Layer 4 of a small transformer language model trained on English Wikipedia (15 layers, counted from 0, width 128). Numbers have three digits each and are written without spaces.
In attention head 0, each number of a token's query is one row of weights dot the token's vector x. The head spreads its attention over the tokens so far by the softmax of query dot key.

Query weights of the head. A number n stands for (n - 500) times 0.0013.
q0: 397587488483547464519457547485420449572444392511335403385440450469442491454518593505516546508431513549603584570476585606639381486384495443515529558400466551394535608551494541505477386528523408519508437546604504524614545501381559519451555535406446514590522573487607514435492424407636361421499546379437524523524564508476433547546498492587476420501535418646581561502501562647418450482407
q1: 321497502464573452594517446486410544697509373419470562594517494513445504500483472548477466627489513512522373555591577443522437523467592501531433605520593500534626472520541503430515475596479451562450553472706470505571542466462444614516477516412527476559501469606592461483488510527541448468485408440441525463483475482460499583365446555500463401520535463455499538464437511507484555478523
q2: 536695431484508522604503439439452284431498579445525535495403452479437509545520740386450571424425591673469388656299425519364457529460396635602552526579390591413505692562455664398389476528521490674633331519485468515430546612620490603579266532328600546497593535461380410551548464390618449435581614480588541498435573517554506385543481524401489567502574393617556396483513460701475364471364
q3: 654281538565466427602330386278549707532316657351484371911609540463616451560532496683522519600833481351619568584641688560625464419557434409265382485421684366843524463674441544484459704670532545457301506527399416564608452406397515743244482523558371503364468597534599319509610702693282518522222324480500625571269503285157538826424245287756714395513527423450423676535614373448224332422683
q4: 749563439407483498437604573342453562401657409516646575234450522599465564474508631284324562296338399432351553338571379562345555497532434685667564480371850763197266483054406447449500483564425485656612679360409595625715501699503310114634459496493564400777294445548569829530339132460732807461442448495398523527513532508653397297743696695555302481541326439444734568486255535492612686506367
q5: 530492929463447378261545594458512199666439348520622467270390612588513651725361476568495791633409466413082209501394569659248794439539472794356479668430693473224328271245393421531454362327465397319657620419664504569426465402388444285387580389419529268863303308838160911523278502558639698221556384519632664477613697549676558721590551406461166526654341473335386509689486610828632623772540
q6: 499516398704495536454560583733590387301593266682435594447203501563528646424611433599590551692156625686345368540385360532393483446585623574470604705479396606194466499268465351543295381607387438475567524692366499534522757517529378441497562442388609277588234363413269619566324478433473630535567453506687434539593595595909474422782641633537393533274576424611507360509671481570532522629318
q7: 718481290401382507399633308538522713234363545485561635607801574603541457501529345222514474559534592586497473506665511175513423385523372686573486492259479844659331623688439968501345584554493766547410362380444490547493481422359721502472598647435642628428469459320456484467667631484194628433415678603424380520465312424497704530495550496622384486419593373562482460531312509335340445293485
q8: 534475402614361500663695327232332381424642370431599349573646551391633418439554511544601400293618425582601384298405659425642281520563688590476322574593584577837529646458709461469421664422488512548569635237603382477216650464371283612503297409577618449673514580375605522426543571553426339453494592263492424343673471373519425395732527558502542420434571613513640367518689385555428370385400
q9: 414510612236655421390479425395428393576727636383801197393463643392471474666445669345733761417624398304393779515278239456334613422395335566735628682681710398850466735407443388541657590279512490499435423624538579177329479624479654396632601447591431463688375460803534621636412573637490463226624605373558381388553440486597807445404345318448365279562444513761484626608404511564245117581262
q10: 396461531411349470386515640353474491647428694351548432661299234258494335476700468568399473530537724554729579626461612522588367386522573381504497718674525453586523535447565286579535435634514506387464468552480622622439456460491473505511510700483546609565483568653456440288542495215326714617263664714593485540470392440387396473600474628533615540350582610539470452360485493561462393581436
q11: 547369552299339484388353692481337416595417607396620635549622399516412427357586389312460566451505491464416610565461743699457474447603411784472518546568438499694585422610552139460551548312500485527788379721717379406645389624455594810702490306709589587452474396479470513411628547608710494599817543648616474349480503515341563343403203171401570727554592353537550409395545277526434346307372
q12: 570534533556449408537440426445447637564625419528552517609604578461570506522425399483660378537410473496453467442595475490592619540497605378495365399475572585570500519488472427437471582384429379510452612439513569457443420465434599482550624505516384512512453502504446624666430496565512403539535447556423371458495430512570510479524522566537497454440519550396522481466419533491534446504440
q13: 489440544421559482548430491474471610394444544456490542519507575529560540540474435598575530574577538471458483421518540477470490595564573398586475405545516558481458392542432451481545552564470495472403638461450508514507417418532508335598513402538505592477276394509493630511477569461298507485569434631522461550462382501459565520521514456555354487438383657391465423580519630400615627569621
q14: 319474471437472389569557349523440437526549401458389420466471413405325571407588595369584434549382572466527378537524592490667419458497382618482514571563503505607594679376629545383568454608601440592507561567530488597599661504536728508452568582428515651647506515569635474371562613566690393382403527336434418542535537412527433557291381496497554532472660577502467524431467463517333335444623
q15: 541332583394454672534425546349645648535585486617533559505513596496648572763560283451400504519504449378245566506476370602371487593693545401568452283400642725296544426458418310472337713643521379440471649381513429545346424419575393430492666384605527587475535434645431602533528393443467798431315477585479564645428310398428510603607568586603327452476308478395527289553492515412378602583668
q16: 339675368647711432507536659735323116448541666485437475364323300562305422535618758555431387554483489647727385321527485503328414654400284557648538570632242492215460618394449586503569323372403571732688409571480630554711766588560339504658513470384439685491324644524413340453338292502614478425879628347461372324488585673705418089821555687338389414478765274577466543445351562936728560464231
q17: 449625417632457642534471728730470363556546330494609660337248538583280529205423395393466540233321586642447377382473624504534282596504468539489474521571234617178288522339542309551493322607522409584699518407579399572393564435628388405682398284568606559735643553362369659455319195375649496514638479242780410421751596621866361384452777493361222681442560748726540234483517636648814708676330
q18: 680387556553739560513509771539579199513542399608429688292355507487404351525447628612465553418477567591659392497393531510367552528553633437469478693472513624419492281359462476499412370589498483485597511398495538345468639457565342485478547470303484276380465473541475751330564456287660500613498450602561709348265413625401676405491548516573470487454671590674641475557590446470637496642550
q19: 493445349541368443488556532333634649563520449422427472516670579685613448560460275518278497328493528502503375447653625691733589579715496340659505331324623579276424638476550440358561478681382643489412669507524432734579676290531429553257236617474712281453392659639555742658621575369441476573487274220467620394458446359549496495472655514605487550689465695342416600283617495385289304486603
q20: 395511440542564620511685615399434540269338442505561600491388308350593481227557469416379536161323486497594510621384420373417388526344637645775611459709159515675511693503638871573588314380625493552382209382733594278175730579725735398599772544629661682461714774212449319627376406718338486275583517546694242409660497664741507409463279552545154509263674389553430311417436770514440451518426
q21: 644684629523515496595655503325533653627588692365443599511424510380556463489528507394438719306668724358431121454564480534617608418687479450736191515337500629449426524526389264710373451540535408549420757485466406334618338460405688314564734539650435407533346623561574510700406541499567359436250449451648278457667537542526424564457396435615432405596358446573795563578219472302278480356634
q22: 628533703341673105544487297813371621572600448751470357499267736624219624395337329550402532484716294763468582449542567285798631272305515333092365608569569383467429341492535575565466555547537418428720486638390544609613432418420695531367440359268443509809462323807390442580363531549660122646505460516391393555633626365729792632366534511374608475329445406635633477476568500332607534623620
q23: 479574304527492565583806541484593584435552655400380400530578566268657519589373621602442487365456555323567705585528663501298629631231216296480548316505691565304696650681307621486484604289364477705434348496738757102591457369421475585600708668530493659562414545517790388384418642577423366396597553455389587537457440670352535335433327308629378543537518488529554444451322522291697443460272
q24: 510562386613789452622427557561648699460420431506403495280346486363772558440649208733637518507574372350605444647644456366766414322548517470394607500509536564596595604704582510464696500374678273358265335615537792631484517387307736448662806587372585453490685659543409433545355307475285446466359633484424206517343585794640359823393269413505611552458464592290532289772397418512610502266570
q25: 356475249484366644630536768497646316265633660641503361753539507569698519512566563429484402535455645337630647620255599489287416438535552352740422358743437452440595448325455340340689584272460568564361528572597412604587453625534409575647550588600585538512284354415414536380520559667519548333638727621608461663495277592589302235461481380338634747487457636488365419370355649445479348640528
q26: 306573420504772603638477670645435440328355239411428509537453493480455454548447363724404453636501422349533394373736544650493310391359618217253533423680775822331586433585465666570474314589806460582601425604535600411612342576526502444510537422592561270431683531607450612435452437540559482732686595323181519543253296772490398557481532646489524274393591340432700394553613419517705599366446
q27: 780629538375595309660262203466429370610222428579493482525592493558462377647576577554482521408449445555444571464566383576594564258436667569421365571670607407358600558558450768233437266379492449596649451634609537652518442598429447500198277592322553562500419479434482306531436337534557254571598510263674655484505721450559489756529772756399529625468385566430341439645692488541394220506581
q28: 225369385488625791436470655508546403297677582439364518501501736544628513630446346468421499668349499414373597485428751508387392724635520820441445458583562812524441700336424373194408530628823549404745309418432560440018425454700413605599693434501686539528495540348351541171678618512392512485581464543384578705447299519490269427611409371678479444340477430488567531332411648493543471590758
q29: 570627553606722620415510320398527483769310554425199644313621377515459455421495520484651654724355690555571414669447395653460530567382337392507542570430498539467586597505609544220446569423547722279345592445498394550647460201441519340498452509462355656490456495606309608630291507309350444604346617603421382518325449518401602570539412754567466373641528376259578505651628561585448641713447
q30: 509533755500651294531444680433587745587371687421539363381513472613509441706455365523318586574754455493752274435626625611652473366356532501291579321650799386652473365433399480437750419349710274339507412501595674870520365277497496439349341287487560444617654701617408284387434584510413811501228515325420717450226462533433531748461320344321794357577457438402153709267663673520606313697639
q31: 635747602437371536491427551417312226394493376734676519365596397241396434523578451447505544294583510650403465352488458522497423667558570789555343596328563472401409417532588492560413415492714439274555494591544365477346506371482531246668665698405436475627322475593529543724663578551468522533313461398596623417473633455620506240372690636486549452394582710546491652474505554424501502467451

Each question shows a short text with each token's key, already scaled and adjusted for position as the last token sees it. A number n stands for (n - 500) times 0.0032.

Then comes the last token's vector x. A number n stands for (n - 500) times 0.0085.

0 " t": 625616543440573672768606547472410487480575338559729479369327480512465410420434501515516480605556
1 "al": 553499487442588713792657588443376493621585334578657503371346515427459411403454414580432473501455
2 "ent": 399460545449577672811625491475402513597579357626570525351407537380524415466359503530428500480607
3 " in": 419386630363592665776584530603338449499564374623631560342421584551502516454420464529431496505511
4 " th": 424428673384554738789678453522400483431551424599654543305353561440517452383448426566534479517541
5 "ink": 526369642369596640839666519421460503340455462601629506303384574519549423445472544540421547511573
6 "ing": 689464618347673647826670526465407504466411433594589529335473489457503399459443490586406499465553
x: 713375554476574415526530630496571545657476532471512409577460422468469679578413482555514554478388525811412451261671354424348533379635501461577535547487578564411545460416472489486372439356416307520631481643334390460524566601540556434501545343321423435585488514644382577479338580261506369448640576476606659546490500635442377561626398448552610583682625525502389468426603492428517573397565
Which token does the last token look at most? 6 "ing"

0 "s": 665507524466569650723638588468452459531653402601590596330447432398579536492400508559480470569462
1 "lam": 528565562485556636757633527431474450661624369624650587339376548400569491569415509525465529533519
2 "ic": 379434473447552632771639554521419461604562406623621573361450598366588513557479453496484484473508
3 " Republic": 313373610436535689743614550492474468495610424580651521365394615413529488556376458431478501543508
4 " of": 458360584372573710749566575605446476442444433572643591337449603505600556546507460495463504529467
5 " Iran": 546303666427504665781603499457514467344512456589657553307431657417572492536460459467497558532514
6 " Broad": 667371705405553674850703575444443478465480458601721506305346597432552566481443536484540511473451
x: 526403312415559496506497487480559531549685474483377464396429406461426602564339549577527669478410493840518493439610350315341628425697487561596493647364626520408566544220469529584463387457476446440554451548412497465448579587425622478471542363422511374544506399759484571525331575296540527344583545452586486506422621561680240500615360464504582491608649588480408457589635563453624530470523
Which token does the last token look at most, and with what share of its attention? 4 " of", with about 80%

0 "es": 673538531477562705738657545468408465534643363618583572332439469411557563481406482563485454554489
1 "ota": 531519596438572714747608563474452441638680377565622571329439577392582518528393460555518513501551
2 " Stud": 375488595383559667784649565497516482618680367628700544268331580400589536469379564508491477527518
3 "ents": 298380599413524668694644581486479480505584393599646560337443512393581526548362535502510490510523
4 " Association": 414370609415556712757668553502473506328554471612636551326419607390565524514383491439514497495516
5 " Dist": 554344704416561727773572568470406471368509457669663494295352572435554503368403541527534472487517
6 "ingu": 572341657378612619736616514461437611549418496604699537295414534416483476415425545512446404553512
x: 555532307424514558556545452468537545576512434538455354432401447505421558598504462500511604615466276713552522227546376267330628432731551613514515654417488407472582655433464388631388486434446524542545632441443377455605547457486609270438483510401475362602558502705446537383335579374530360369593479419783601683410491529600328501566361473613440598703669531541439462481512607468552509398671
Which token does the last token look at most, and with what share of its attention? 5 " Dist", with about 40%

0 " cy": 620581552475577732829650518428336468585595324568625513287311629423430522437384478492510440606505
1 "cl": 511530653454571687745622532452391469601691392573581498294255579435524533445446502615480547555539
2 "ists": 389405525367579704834636541457472392654622399593591593280439529387578489531369554479477467533563
3 " in": 420390603361621720812592524607340422503531357631619550322423566540531513460394470538453520505506
4 " ": 367397646394546684807642591518424470359598411655693520313413555513610489453457389545476525581522
5 "197": 574343651366490678742667593525426492367518469582689523284391559462573549485399443551462511489537
6 "0": 618371705374494712781566591512442425540384482587652526280433600447554538540400450552430515595570
x: 660436356440488515380481613409562517593615567584462431622452408493468683564410497567547577502474449671416415311617383309347517339627504509410485542343668618402649470496518412649424402381533328498662433528333439533598432588380654445444454413346442355514507441670494563380383563327588487498619438382625592697541591543649333603518404498525662509615655485407355381474588577551539575579573
Which token does the last token look at most? 2 "ists"

0 " She": 550596496458490679807551542432432470499614354668626432323458562383567474467473597516484473489459
1 " said": 554499512375657668761549507413422445600604306650614518277568424477517443429390511500446552523560
2 " that": 466473521359699741793571518460429509587538373705581441337459442506522376447419504452521627544501
3 " working": 338476634386663752864612498426381542475536224677590441264503503434580428377358518503527576488607
4 " for": 467409581341731756810609509604358457428512360681645520348443517411576499490436564510412555507508
5 " children": 574433657256570678806604543466436442355478288605639488287468524476543514458331499448454485460554
6 ",": 561425670310652723800535612503413437450394463629598481335482452470520396506399466465459578554549
x: 606352409479567577579451557509514551598593592533421376487496431554495626667309434634468630490496480752432364252599500312391525304570554487536458482406640619436559545431508460531496485431464366536629542518335498629522527545551610426543441469382437411407571565649436576418331482127471468542611479330609612550360596525426372613539366495527645595650603496517440368490566617515582509473571
Which token does the last token look at most? 1 " said"

0 " ": 665645569463571662761650611533419421474587383611719510351448527560581541490442382532474434587524
1 "201": 556530570425572713703715599536485485649613424587681539333389525523544579514440437557436538532493
2 "7": 349397587445528738748590581499415421600640374628674523287463603447566554582389464520461529622575
3 ",": 432306577419594747785581640510429499540509377637626546330486465442457460474395433518437541574550
4 " the": 509462576415601736835625532462374425444529382615612601380417500435578489549536527523494486493495
5 " neigh": 618389685426572720875641537394404540364471380618714451295400608447486536373386454464578468585543
6 "bor": 605413659369656650779623482475378500546425409611688489375328548369503521386338495445426568499622
x: 540444357362508433592505607476528538486577609581372389545413286489544555486328530488537613506408451823412445243504422356375632347687554582490541498506612410447423584310520522511335346528490548488600462425400468431532497490535636381456500335487491372545468630750565457506341668321509445283642455470779557609454455586577425557528350565458623614674679464569484376530628467482570674495584
Which token does the last token look at most? 4 " the"

0 " in": 565537497388641692824580525619362474507610305687611520304435571530489495418415459532442516493510
1 " art": 527587551414565677779655575426364440611602330650626523307406580453496470456418574527474418474501
2 " business": 379508544415599667826674567451410452643620310653645461281424567398503517454330525489530450530525
3 ".\n\n": 491469554413610820905550424464472439495600382705595465320449459522534463514441512525475512555449
4 "B": 475386612425599690904619512488377439398570450714619460312425494360526439501442604460422619539516
5 "e": 569398653341593764797511474461403522480444384618607475292408449383538523404405593547453539571479
6 "ing": 590473616332615780870591512476408557532461354668576484318453475369482480413472594583463510429524
x: 659343499470506506515456583484584479643561418474532514447394498449533663471402451527510617529465582717500487357670373344307519386592570528575470631518437533384509497403454569527278462377401340461633455632393484450608555527572576509446603405369306388558462520633328600450405644259474332348629579551618593602486494628439396571548417461537616607671732556499390347441643594482567567429516
Which token does the last token look at most? 3 ".\n\n"

0 ")": 607544395437532816775574587498534491538642322593585550367463522410554499572379500523454538582576
1 " and": 510481482429654750743532550552458513540559387615576630433480467425517466474506541570482546571561
2 " the": 462508512459616733812587521532397462505542373606578635407402523428565477536554498536508492503481
3 " R": 392401659410507662766533563496505453496648439604713459338388525378496481493448517523436477519481
4 "and": 448375609374486675806549510435505516411496351538665427295453565340580507417458538454468571525487
5 "om": 546357606378512666745557600435424459470472456573634509303371534397541450470526524595477474501458
6 " W": 573293666352495661742579515540483494493417588630655463308363506341593455457483541531484484541526
x: 567479322444483515472503647466671534585579358416477309546432399490485619523480431532547642506417515746448388347682420398348583266700598521539546703366552558423598524471546364543419422481431364521536436515358451508527466475554650363492584436402352417406539508564568520463379569197496588348668510451671558577449572568764470522576286530551597640496626513483422437562521534520515493490530
Which token does the last token look at most, and with what share of its attention? 2 " the", with about 40%

0 " the": 518576478458620687817603504505357389529533367613588577358427539460564479566528512490506461483485
1 " cor": 514545554453533725786620460398372503610625303591675429316406634472500459419420497468480447518534
2 "res": 395468536410587687877637508383380448612604221698602392273398536456457526424268506562445527525496
3 "p": 428402548422615654798539533479388530432626418657587515333390501415508505380408474572493495512606
4 "ond": 387356631472568631826657534403491479339467424572618500371399572458530497444394459582415577457541
5 "ing": 601408620421568652752604553495368538399441429613609546372473453403528475480464433585394470429564
6 " resp": 648348647403583663838602541392445487514497507678660549321428586474509457444385432474501438503518
x: 516453426356482497449546504482688485544654475466497422520460496516555647653351509485479694546391487750513409305664427326398597385552562457514515602434697468441675523456389377568327412272503394441664438465406471494592455630524598263395533468359480446495631565683479501510303595322520374322642492383648552473448569494619420493577362484555546572639695392538505500403500614517632512661543
Which token does the last token look at most? 0 " the"

0 "er": 640546491494530663744619567463430448600593397594653566323405521363494583490421483548536398534514
1 " brother": 524523488413560685798658486457493423641568279617663503313440604458500530510386467481470491499586
2 "s": 409429479374606722761649540452434451618555318669602514294446426389551531510367493519489522496482
3 " B": 394420646444516628793555519462438477514683447658672458345431506364591444465479496508539531550518
4 "ij": 477287640451450634817570524456453496419494398529672436327383634406550575434436521551450457572453
5 "an": 588421582445487670782559549461483469433497421570617530389401552337492496514513511531481528553486
6 ",": 543404670335546705755571609493469462453396463590621509368484481435513442524439443520507518581526
x: 623402393479569569564445507434561498600642490513410312441454415522512592619322484657500674482574450729448412313649454335296524354588525459498425515392697629474520502479600444563484502454436375530591587619327415585517534462479605445504459493294354388485500549715457540487297516143482517502538477396605569535414536500512418641574337532522601560643659512450446499519604571544543561562555
Which token does the last token look at most, and with what share of its attention? 2 "s", with about 70%

0 ",": 569508524470609726785606633533441506503692328645599526343496458432477475469400418517413532545553
1 " who": 507467450373616721857608507432433497571540327683530465355520485455552461467437525506498500531535
2 " ind": 451517680417588713793592521453393455568630351644610488275406542498462394371370504548511469496467
3 "irect": 346473644465623693790621572407394551441598346640596515330441498421536425413394488566476517464566
4 "ly": 410423576368604664812662537482441398341505366696562478411406522404472448457385458484415537513529
5 "-": 600393650387499672696577557463392428359484468583696433412384507440524524400504441488387579509532
6 " enc": 627404718316559708795641521356385539500534472570686497287479577530544414401413525488547459488547
x: 558383424363522535544507416466607522665778487496461448490468408583564598570402613509486695489451477788461405416592441314335546403553508569552538592323562546449673538449405424513341556313469461481639564626337514433609494516576494403494368517281483434573633477717509521437314514322589358302596526444552538513361421510574321616564399468610406564588603511604519398450619652396589430524571
Which token does the last token look at most? 1 " who"

0 " of": 565521500452662695782595535647421495499621355669621575350451559480535523500468454539438527505471
1 " the": 495530523477596691795620519540371454526564380592609617400403542433572477548544459501522467489455
2 " old": 445501618427614661822660527467385403558597297630672504324412579462502497477450504492461477533521
3 "est": 353462547397603672759617566424415385476535352608645531362392541373571476488391546474503540457587
4 ",": 442333638344598697760601595535404447489516412603607546314488490481503450532418435497451532564550
5 " most": 538468648325560674871686559447445364339516319669601521356351590419538372497373483493488503501487
6 " common": 643430686384564708798669548430395488512466423602602554353440542412490487434424484479479480523542
x: 673422429487549436544568478429592459625670571520413330512444459446350548515338580491624576452432325668529550405552350423222629427593441484498483602358592574500571540440465508637363440417390376479559514572355515502582575576483596451469443367378484396615504513680399456377276603226632537435678497314637573518512564508501417462614444471544594421616664570465451453557665606496620553513553
Which two tokens does the last token look at most, in order? 4 ",", 0 " of"

0 " the": 518576478458620687817603504505357389529533367613588577358427539460564479566528512490506461483485
1 " In": 552518582358580624797556481532339460547648300677647493299422592483518528422454470533437519493469
2 "t": 425465565403526677764516539540372548592578347584663521352389566405495469372508515550464542475526
3 "el": 371387624453519649710570564453421522422554389544572542346408523355484560461457451586470479500509
4 "lect": 481426666429557703612517537469439505376528410550666583395445533357548545443408510595509505529611
5 "ual": 611398636449521678685649598516434485405505464608629604413386584390548553503480466519448495476502
6 " Develop": 637325654376529696793646566468428560473433480638684493319354572429515523379405563498478531490497
x: 548459324422575447534551615387566558625541491583573452449415450465514531485317396561547587538401454718560497381545314313301598421731503479593491643335623545531597565265577481580448405394259370482588409546421450506530510525455601306488505456413613359487608477671485556430329717317524340418666554424597564530403589491672393511643442449588512641569729462420435425483476648478543571471589
Which two tokens does the last token look at most, in order? 0 " the", 1 " In"

0 "ridge": 617599510471557675778610538460453443570612340588629525321392538418557544534388524491505499468551
1 " and": 500498515451643714735540532554420499558561374614578594440464487415510474457511544555473517564557
2 " dem": 404502623453584659854599576460363470608624325653635491297441612453532436351434509546394419524494
3 "anded": 356384618445656692786659530463422527473538352659625547320514439417523464398421467588388546535559
4 " it": 451405591325533731761642527438393466402535374602616532319494516402521422459410527497435516515513
5 " being": 506396645333653710770579543545404429406432338624651547348420451425571484445380453560495473510520
6 " dem": 627378716371574689869591579452347463496451451635669493289437592452550416349411499564393427504487
x: 617455415318470526473563556483682525577656566441594423525453410523440506645420482548490650542462519811464459412584428341306481391596495568559549512447688533599662507511514405628409483285363464582589474522400401394622546625567643343532428349298376370498584441676432493401374549333554349440641525379604498502468507462567295603618317507635480564598600482579442458421562697405460533517527
Which token does the last token look at most, and with what share of its attention? 5 " being", with about 60%

0 " aut": 698630548453614607867639552470424470490602298591667480363402628477483433394330438465435430590488
1 "om": 503533571388558650822649578440372462623605397584628534309337578444434471430439522518338414535529
2 "atic": 393428542422556669762687548509434514631597397558601564388388599403533483486449495539479443533550
3 "ity": 345377611405528617759646549480427484457588447584576575343426576427529508486383478482474417476598
4 " of": 451379604386597623753618553618443479419504456602612625367439594532600543524439474559455461515495
5 " read": 535380697350600690823675531484455529375502372553699571288402548513529565433432488542449513573519
6 "ing": 673454658321620705775646542528389494465408394614628546287493480451545475412423457570410509440521
x: 681357544515543471613537610459617541685523546466498406515495380503478660555393490614559551529439479725504481251641340379383548351587536505600496571431601579461642459328469469501358452341404300466543494551332424463588498579476559409527541358285366423609554465615401579494307606305550344460639578432642660548472639611475394553557370459504537583737589494525422313542666485486468520436513
Which token does the last token look at most, and with what share of its attention? 6 "ing", with about 70%

0 "al": 608558505483550648725648555499400474590576436586614582401354557373531497500468462567479470489500
1 ",": 531423557451600713764606622543434498550674359640582549365494473426499470478405428534435522550550
2 " particip": 377481531450559745833734525388447496622576318721667493308426532452581450421379487540503517544553
3 "ants": 299353523372623721814665520440427453543521312614621497317472446390589520493343489539527526505601
4 " were": 402326605423640737770620528516439385442481375601629539331440419414589465521417421541526497543555
5 " sh": 514358657444619738821620504495422512345494422599702449360328530441447484366428485486468498529576
6 "own": 647405719337650702812636558415392465522443480615628516316470464491590461357414523528456554475573
x: 592457472488546430533392551426453600557593489518486418479403435506445615589461513496414634421519446819471437322528461365300651350625495455589583588373648428520642501415378522624373366379360362513604480573342377509510551722561645469539489361407460418618536513613384607327337566265572372383724507424740543543527519573482529636547356463544568605622615460480491344581620570531525593403477
Which token does the last token look at most? 6 "own"

0 " dem": 621610573496593600834597605444378434550595308640621500287458599489504461338414491539381373532488
1 "anded": 527453548489659690784669544451439524641624331668607538312506433419521476400423462585386529532548
2 " it": 432462531354534729753632534437389459586602355633610529313491516399526425461412523494431513508508
3 " being": 413375557359667704761575546548409420535543301656633546341422455427579480454378460563492467514513
4 " dem": 445382672394592683858591582447340454386564366656656484280443584459553413345407497572388422505486
5 "ol": 643395677409580617883661586430370471457465390623556495286362565415497500363390484595423434504527
6 "ished": 653421653362602656757628557417432492488356421565645586315471477390534484463437404536395507503609
x: 675427525421517387485551538387479499644534542487448357504518417417463630575349534464446620458436405768436376274632404349313602434663521484483454649396661569395560451448412487576470482350380310445617496469339402625612479662486622439506503423416497351527510561689455466471317628283609431516680632471654536561481627587507366493601356527509510608670650549542440341507626509515548475527611
Which token does the last token look at most? 3 " being"

0 " Br": 584644617484515577792548572439467531532617335628726402326396564458545546469413488554522423520391
1 "idge": 560578575373503651764645540479443521605687340541670477329412551407557486477395558470519490529558
2 "'": 380506559404514669709543517521449524501604420548599512397430563423548588515546489416502445531500
3 " in": 438435634340574632749573526609314455490582366598640557343451596559516529480439501506470476493503
4 " ": 387402647390528659804629590510434461372624415654722516326420566521604506459463398547481502584526
5 "198": 580358620376492652731649626472428514348509465560686491333451515482527568473406448556527514499542
6 "8": 654383682397489663768576576534435461544398483589682536296457614440518537562405443530427488594569
x: 685486402416507577485512592435535517600616513576460397492419347491482648559359472535513582539501436728374383279565393297340581391620514530432512540358664571377644470513514424547498444410519241527646543523363427541639439569450648411412427355408417333537528440683467555458390605311548487501592478435633656696450565480690330565476408510577632527588662528443396377438574615545555560430609
Which token does the last token look at most? 4 " "

0 " Republic": 676580535462545728760596548483485508531671386576642475339402619417515483560363463397509518540534
1 " of": 562409514407598697739571569624483502562620414602629575338451578502599560553503449482503502513480
2 " Iran": 436477608460527670771602498457514468646697367601658540297430654422568493533459458468508558534519
3 " Broad": 335458631438590682843704572436442487508625340629716488295346590427544562470439546487543513475454
4 "cast": 477388669419527602762630571401408486365574410618702498354433523370530450339410572522522522505586
5 "ing": 607366597373555657725658620469445561337415453588650557319462545393547501445417517492482495456576
6 ")": 637399640392481725679616581541519478494394401537653640353465505407578518574393444511514525537579
x: 624422502420473477532495514457622556655630488557414450512474358522559701665304467536518606575421578699389487318602290428329525373716520481426424684343660469436560424424552491536434498457494319376475418622365449611545437471402656333452437583358408362477617501810491472535304534319491535353610495385617674551473552500562384582556348511560635554611637541416381472532616604519475570534523
Which token does the last token look at most? 6 ")"

0 "ridge": 617599510471557675778610538460453443570612340588629525321392538418557544534388524491505499468551
1 " construction": 516564580441597717773715514430398509674588311640618496318421531432471480476336532517483506481607
2 " for": 462444536391681743821616513629367484556579308675647530339401551402563550479417568501406513567525
3 " p": 392455653360569717751621545468368527475645437638661444319315548456493473385435480548550485509525
4 "ed": 511376706482545684848656539420417595400546411516597503330499548407512475311460469498429450666571
5 "est": 615423611455569654804616554380467480351492451579586516415389539394534455401375541504507538546595
6 "ri": 623413631466526725806665507462400518588388525567578537313392534425493517462430493563467467549500
x: 533495448468503544561458528398648532455566637503512364617420323477547641606417520554452648462540516797458526294604429299362591350598492562523440543379541576417567509424585478581452473438324268471591412582443346580538507603485672447490519357315483407488548552743399549467338486275563518300737498453492462615580452527628354537578354382567593487707660529435313474426538650533459636486712
Which token does the last token look at most, and with what share of its attention? 2 " for", with about 70%

0 "s": 665507524466569650723638588468452459531653402601590596330447432398579536492400508559480470569462
1 " under": 487562534386687746760598504546385441577550254675688489287390515469457576389423491530447492537549
2 " the": 469523520444619685822606572503373455525564363608615592368411514451538461495528449505521482472476
3 " \"": 402461595352540732802603612497363484490641354647710488287401508541564545508514515505487542515572
4 "C": 444403647400537685825635547521388453385605439658686487285417542381538455469447538472446547444540
5 "he": 612408634386472646887606551439384567428459403571602471304385575440499533492427550498425504502430
6 "hel": 627385683446477673753644535411428553572434450551629523361333619412530550500435512597441511474515
x: 499472390434395481505609599471485467603568600520438498541387439525659603560399503618413677498421466725477538424619384249319489338590620583409465648449631558410473603353553528578486454453406409571574485519429401505487480662380644402539464415385467410615486567784434496439488620300518367174676558443583471596462469601651306464534299507544636563586654464404364452456563651412526623461703
Which token does the last token look at most? 3 " \""

0 " t": 625616543440573672768606547472410487480575338559729479369327480512465410420434501515516480605556
1 "all": 567451485392514671785603579428439423636607359581688546370356465420487545404391500514394499563476
2 " c": 445562615387535637756561519454461433628614393631701468352411537463516400423402445541566467547563
3 "ran": 356354653453543648750678517443480525415523373527639519341405609503458562376372438555411453590486
4 "es": 406364589336540685768663563423372481374494360598610565302464501425509543455330495564430468529515
5 ",": 477329654397563675749603631540443466408389474572619578388506494454505446485388432521452504585555
6 " at": 596419715380606689823604558579402464534398401518652545392473541485539573484398530570430492498553
x: 665412519401455471614529541413547536621574421547388439376530437425436629518413588485559746506550608638489457318602399435328444313643593494501416610297665556460602449411496504575457417409498309481583453593421382514543499546505678352410521421309324430482561461618462588415579545265679434465589392445774548604546550526551432558566342512522494552558635506504460442483548522372519722453629
Which token does the last token look at most, and with what share of its attention? 6 " at", with about 40%

0 " a": 555585478454584685841647538522345357524542363618590584332420551487556509490477489484524415489497
1 " tem": 522547572442614753771634487426391485590631317595650440298320607517396490376436459487471466538468
2 "porary": 415511589421577618794673553509450445640635352631638537383425588436553453547413509518473517476568
3 " field": 327418622412580719817657567449426443486621364606646460314346605443508502470381530464481485535555
4 " work": 443447648381545712801662515417374499345568379634648535318427527458548506461354571493501489562569
5 "sh": 582365591446622728801597503459489500361437399637634441414359558329495497423381538566443545528546
6 "op": 590409588384600716812602515452426529529397452621639460336309561364498472413449539551433523568529
x: 532393410419409499547504591446524542563533634627459420527455549531544531538364480502486595435381418701519437309671524306448536376694565514553559544462608616456582529392668520605382516400409313510556380583381322613449465513574548365382527401420312301589613501712432555389373677274520471401778478448559555649561472561594345526576424466471587534721780467423371379493438648537419605493608
Which two tokens does the last token look at most, in order? 0 " a", 4 " work"

0 " of": 565521500452662695782595535647421495499621355669621575350451559480535523500468454539438527505471
1 " M": 512598618430534617805578563513480507579690408699666485304389547439555432450474469529483490536452
2 "inn": 399465670441492646769529513477538508504688368586628440328349612358544507460446575477463506571556
3 "es": 398373587421512694740596551366475509469531352601616513280465500426538559477390493466470453528467
4 "ota": 468365626385536697742574566445482442394563422562631555329487596397588506539407459531538506469563
5 " Stud": 607329653342530669792654556499512486366526436592710546265326578403584529459378561507491485524511
6 "ents": 691403641388500667697641570490474472472416458574653563343441510395579522556366540497517493503523
x: 639386486505494435489569526320599469580578413526548431480461480511543589596341468557509652506395501768359425301546331354383485379607557523575503638409617511371502462300559464600536500411370344533559512507333435578580552610478568324515494466460379452600547402663441599544253629252440493465617508420609646615452621638659353577569344454509557638700626411422407450585519534496455629500574
Which token does the last token look at most? 0 " of"